Layer 4 of a small transformer language model trained on English Wikipedia (8 layers, counted from 0, width 128).
A neuron's activation on a vector x is GELU(weights . x + bias), where the dot is the dot product.

Input weights of the MLP neurons that the questions are about. A number n stands for (n - 500) times 0.0005.
n0 (bias -0.009): 462 658 563 629 436 664 670 320 322 263 355 483 287 470 460 504 557 684 422 167 555 732 439 551 602 608 393 696 365 274 597 421 618 325 539 687 444 622 246 485 309 576 586 481 442 617 385 429 470 249 803 551 496 519 326 493 386 500 572 519 600 623 482 349 516 444 353 444 403 474 339 597 555 364 504 437 349 370 579 619 477 384 385 579 575 414 465 438 686 348 514 361 335 471 508 601 630 453 337 522 668 659 496 632 401 203 377 435 412 433 369 583 648 639 541 468 492 474 526 751 575 370 281 608 456 401 393 479
n64 (bias -0.216): 536 429 597 665 648 599 599 388 541 615 530 459 504 787 681 462 561 468 447 598 508 426 473 465 516 289 318 406 653 434 327 631 545 394 492 431 512 529 362 456 390 539 241 596 743 744 354 397 472 496 248 324 609 679 516 464 561 577 329 610 556 680 523 465 369 464 462 663 600 452 496 356 188 783 298 508 559 230 515 687 414 545 424 604 548 257 549 531 370 544 665 308 336 339 305 496 520 547 647 393 668 546 610 328 665 513 512 299 422 488 591 762 524 396 488 545 630 99 642 539 851 424 536 351 551 523 349 367
n79 (bias -0.061): 324 317 535 657 513 438 624 468 696 464 517 570 449 627 769 371 535 317 503 452 521 563 574 486 214 410 575 523 432 828 469 450 355 518 409 582 460 582 559 533 518 659 401 500 489 691 260 345 662 489 616 397 420 485 504 504 683 419 522 622 667 638 559 259 469 604 528 543 792 533 524 431 392 460 522 561 331 446 447 488 459 376 439 350 464 618 479 429 754 184 298 493 466 404 343 632 337 708 380 561 554 293 518 309 443 492 282 609 377 518 462 542 414 631 612 551 718 479 562 567 673 438 565 612 596 614 556 548
n191 (bias -0.005): 740 591 361 336 429 630 387 564 684 561 488 439 250 465 686 525 609 387 716 334 393 428 665 673 513 677 517 382 327 247 567 449 531 483 605 518 615 814 483 601 388 697 440 329 500 480 529 575 400 577 612 343 651 576 364 709 533 487 571 706 110 430 458 380 519 535 239 688 527 706 605 509 279 682 544 449 487 574 335 733 563 360 112 715 840 596 541 569 616 457 285 797 422 643 432 418 329 748 500 712 316 454 560 613 509 541 581 453 433 517 759 631 222 445 333 504 478 332 415 424 659 535 626 595 306 316 428 791
n232 (bias -0.191): 488 587 577 430 538 559 492 504 446 576 620 391 473 527 578 507 562 508 406 794 452 255 452 553 418 413 621 615 701 760 228 310 633 384 660 758 558 488 537 381 447 504 440 435 685 528 404 711 489 627 651 367 636 254 611 603 627 535 722 445 422 228 471 408 601 542 390 492 572 320 540 550 719 488 488 727 765 454 267 333 496 346 439 603 554 364 807 739 481 436 570 541 440 526 419 560 429 433 793 500 439 413 530 372 290 295 563 441 410 374 511 633 443 708 619 460 406 455 719 346 540 466 508 381 455 743 469 413
n337 (bias -0.128): 331 420 730 496 328 284 635 308 635 500 504 246 446 852 657 751 669 545 474 542 570 267 434 318 518 580 482 388 406 742 660 361 251 469 732 588 386 468 426 350 513 663 226 536 486 609 266 268 401 535 428 690 467 491 746 540 552 298 574 708 500 518 491 362 447 244 279 641 467 495 396 677 272 779 468 151 487 460 500 323 523 631 374 596 677 618 530 367 711 616 522 735 510 331 730 773 625 381 461 429 459 410 580 431 553 732 412 391 454 666 341 526 464 526 559 861 569 438 758 755 284 468 513 556 469 151 412 363
n466 (bias -0.098): 528 464 308 395 377 448 617 715 627 635 659 391 722 459 474 364 535 688 268 546 447 491 645 696 553 749 410 490 371 453 426 524 426 699 448 472 377 672 435 418 696 438 566 977 197 433 574 556 581 434 442 562 675 629 562 581 586 381 283 709 442 573 295 599 534 450 326 908 562 292 826 509 433 445 303 332 617 640 202 553 523 612 441 387 596 533 393 615 601 325 422 345 428 554 575 434 625 491 285 106 464 276 692 552 549 429 394 636 546 315 396 491 451 387 613 193 315 652 733 702 314 423 604 93 692 323 579 526
n477 (bias -0.156): 642 556 138 545 814 431 468 295 630 577 598 414 547 681 395 476 822 597 328 431 470 425 630 846 510 194 372 661 523 835 570 297 759 708 229 733 145 558 361 854 876 470 559 713 766 490 530 362 603 748 771 375 624 511 631 536 628 322 669 389 306 371 405 523 451 289 619 533 468 681 212 443 474 573 437 692 741 762 565 665 236 719 294 371 490 451 603 687 479 654 714 749 113 602 712 592 436 384 500 495 334 436 531 307 312 495 384 716 362 407 318 365 628 477 319 135 653 362 358 663 604 314 495 356 526 672 516 205

Each question shows a token from some text and the vector x that enters the MLP there. A number n stands for (n - 500) times 0.013.

" the": 368 541 453 514 578 393 520 476 388 664 624 616 348 378 417 431 487 396 586 582 506 504 426 373 471 450 612 693 706 541 413 642 432 551 626 382 452 634 593 350 446 375 443 654 528 422 617 490 480 574 591 397 458 584 407 416 403 583 436 495 554 528 476 493 536 577 617 303 621 414 479 426 359 515 378 395 526 434 642 306 526 664 514 447 605 626 493 362 377 612 435 370 229 474 614 250 448 541 443 606 547 558 456 543 378 610 579 379 545 470 436 528 449 255 423 620 556 475 734 467 540 628 681 442 404 584 496 671
Which neuron lights up most? n64

"tri": 379 491 381 543 567 455 489 524 521 583 540 664 194 303 524 380 546 494 541 232 376 453 345 550 453 414 584 730 611 577 527 583 495 507 645 477 418 476 617 490 432 330 501 522 431 518 498 519 424 594 601 479 419 603 456 453 432 526 368 540 507 610 364 391 529 558 739 372 619 444 586 493 403 436 437 354 351 456 628 393 607 426 446 444 602 572 447 477 393 556 511 578 453 513 553 121 482 591 509 642 409 514 447 547 502 703 640 339 495 627 382 546 586 432 513 626 451 546 735 493 589 581 541 357 389 631 570 549
The two highest activations, in order: n191, n79

"Flo": 422 608 489 421 579 344 429 483 477 528 593 596 278 474 430 619 557 554 631 197 557 488 363 353 384 405 541 622 668 631 507 782 534 518 491 427 503 500 654 548 389 456 466 632 403 479 542 595 474 662 640 375 507 776 438 394 425 586 356 563 561 505 412 260 545 667 522 350 643 461 568 456 390 524 445 358 393 479 611 254 482 472 493 422 576 646 458 535 408 576 263 404 409 685 645 385 458 523 471 544 381 439 457 533 429 525 470 348 484 540 459 439 383 421 554 594 423 551 713 470 495 546 564 528 506 689 597 543
Which neuron fires most, and how strongly? n79, at about 0.8

" ": 326 486 540 566 609 446 453 481 441 699 509 485 366 373 493 561 534 560 530 441 414 479 401 365 444 431 604 721 640 497 475 762 350 547 623 489 428 581 596 484 467 328 525 621 437 483 492 517 359 577 585 500 483 656 504 349 432 532 463 605 558 577 432 414 500 513 603 394 650 457 521 469 299 639 561 157 523 442 501 381 629 587 542 430 660 707 520 527 341 640 492 505 374 542 450 52 432 430 396 515 439 482 450 493 461 558 478 381 628 660 406 572 471 354 605 652 507 516 697 352 473 478 598 366 396 491 528 603
The three highest activations, in order: n337, n64, n466

"ja": 440 520 316 506 654 404 486 457 472 495 616 562 258 454 373 445 531 491 470 249 597 448 475 452 563 416 555 714 568 566 466 728 388 509 632 498 476 483 581 570 475 364 368 557 479 537 637 572 412 650 603 414 528 710 389 277 469 633 422 590 494 570 320 489 477 578 500 272 606 520 558 401 422 502 387 351 471 487 470 356 542 608 547 472 699 661 414 566 276 648 338 489 448 523 505 204 458 570 472 559 384 593 411 621 408 574 628 385 509 673 491 505 581 404 565 539 356 504 700 515 579 530 561 303 440 655 540 451
Which neuron fires most, and how strongly? n191, at about 0.16

"\n": 384 603 361 549 659 495 511 433 471 612 554 492 353 390 538 569 521 532 499 334 511 406 457 357 419 360 577 739 726 654 430 693 481 558 500 363 444 653 568 507 490 349 549 570 589 425 522 445 363 549 553 541 483 693 464 406 453 479 518 566 605 517 359 309 503 522 602 321 467 470 457 380 287 549 443 207 542 456 496 391 515 647 523 454 666 683 510 522 383 709 550 601 360 596 498 344 480 446 430 629 447 452 413 543 367 573 561 449 637 573 358 442 479 313 512 481 557 502 704 478 454 489 685 440 416 518 529 613
The two highest activations, in order: n477, n337

"|": 348 561 427 429 690 500 485 438 396 628 508 560 347 423 590 549 536 451 481 393 429 484 348 403 483 477 621 701 682 541 503 760 297 527 568 426 374 711 640 507 538 412 426 667 462 406 646 457 378 564 559 538 442 630 507 315 333 477 411 572 671 549 391 364 466 592 637 330 579 576 543 423 455 576 485 348 508 462 430 408 503 651 500 514 567 640 535 470 397 658 472 571 284 636 580 273 403 512 431 606 401 458 428 434 457 506 551 349 571 603 388 476 413 326 512 599 499 423 712 376 471 519 653 403 493 560 545 596
The three highest activations, in order: n337, n64, n191

"1": 357 668 482 593 631 545 482 453 401 525 588 590 321 396 413 567 528 451 576 369 540 518 435 433 334 403 650 729 681 505 415 650 415 491 533 561 428 486 622 566 342 301 584 564 410 357 550 518 262 606 606 440 487 640 517 324 434 394 435 568 507 550 412 335 516 487 503 225 534 508 347 528 495 620 398 420 468 486 471 240 481 451 541 586 599 774 509 497 348 621 477 511 389 559 579 409 513 476 502 501 482 598 456 499 494 608 607 385 665 642 374 601 536 381 526 513 492 572 702 399 508 448 547 403 381 625 472 662
Which neuron fires most, and how strongly? n232, at about 0.034

"card": 426 549 425 511 536 455 517 383 525 565 510 624 240 350 381 516 542 382 612 336 577 506 299 377 469 473 527 666 592 592 560 738 523 584 445 413 436 647 659 511 380 482 541 581 523 477 510 510 543 593 585 530 483 682 457 354 274 396 481 450 590 466 451 351 476 634 556 318 556 454 540 630 507 468 373 214 372 458 583 296 475 554 451 555 567 717 566 443 406 565 374 312 391 628 584 333 409 472 460 541 369 596 512 658 496 559 554 394 455 631 411 421 482 378 587 734 429 687 668 560 491 442 562 463 572 593 513 685
Which neuron fires most, and how strongly? n0, at about 0.37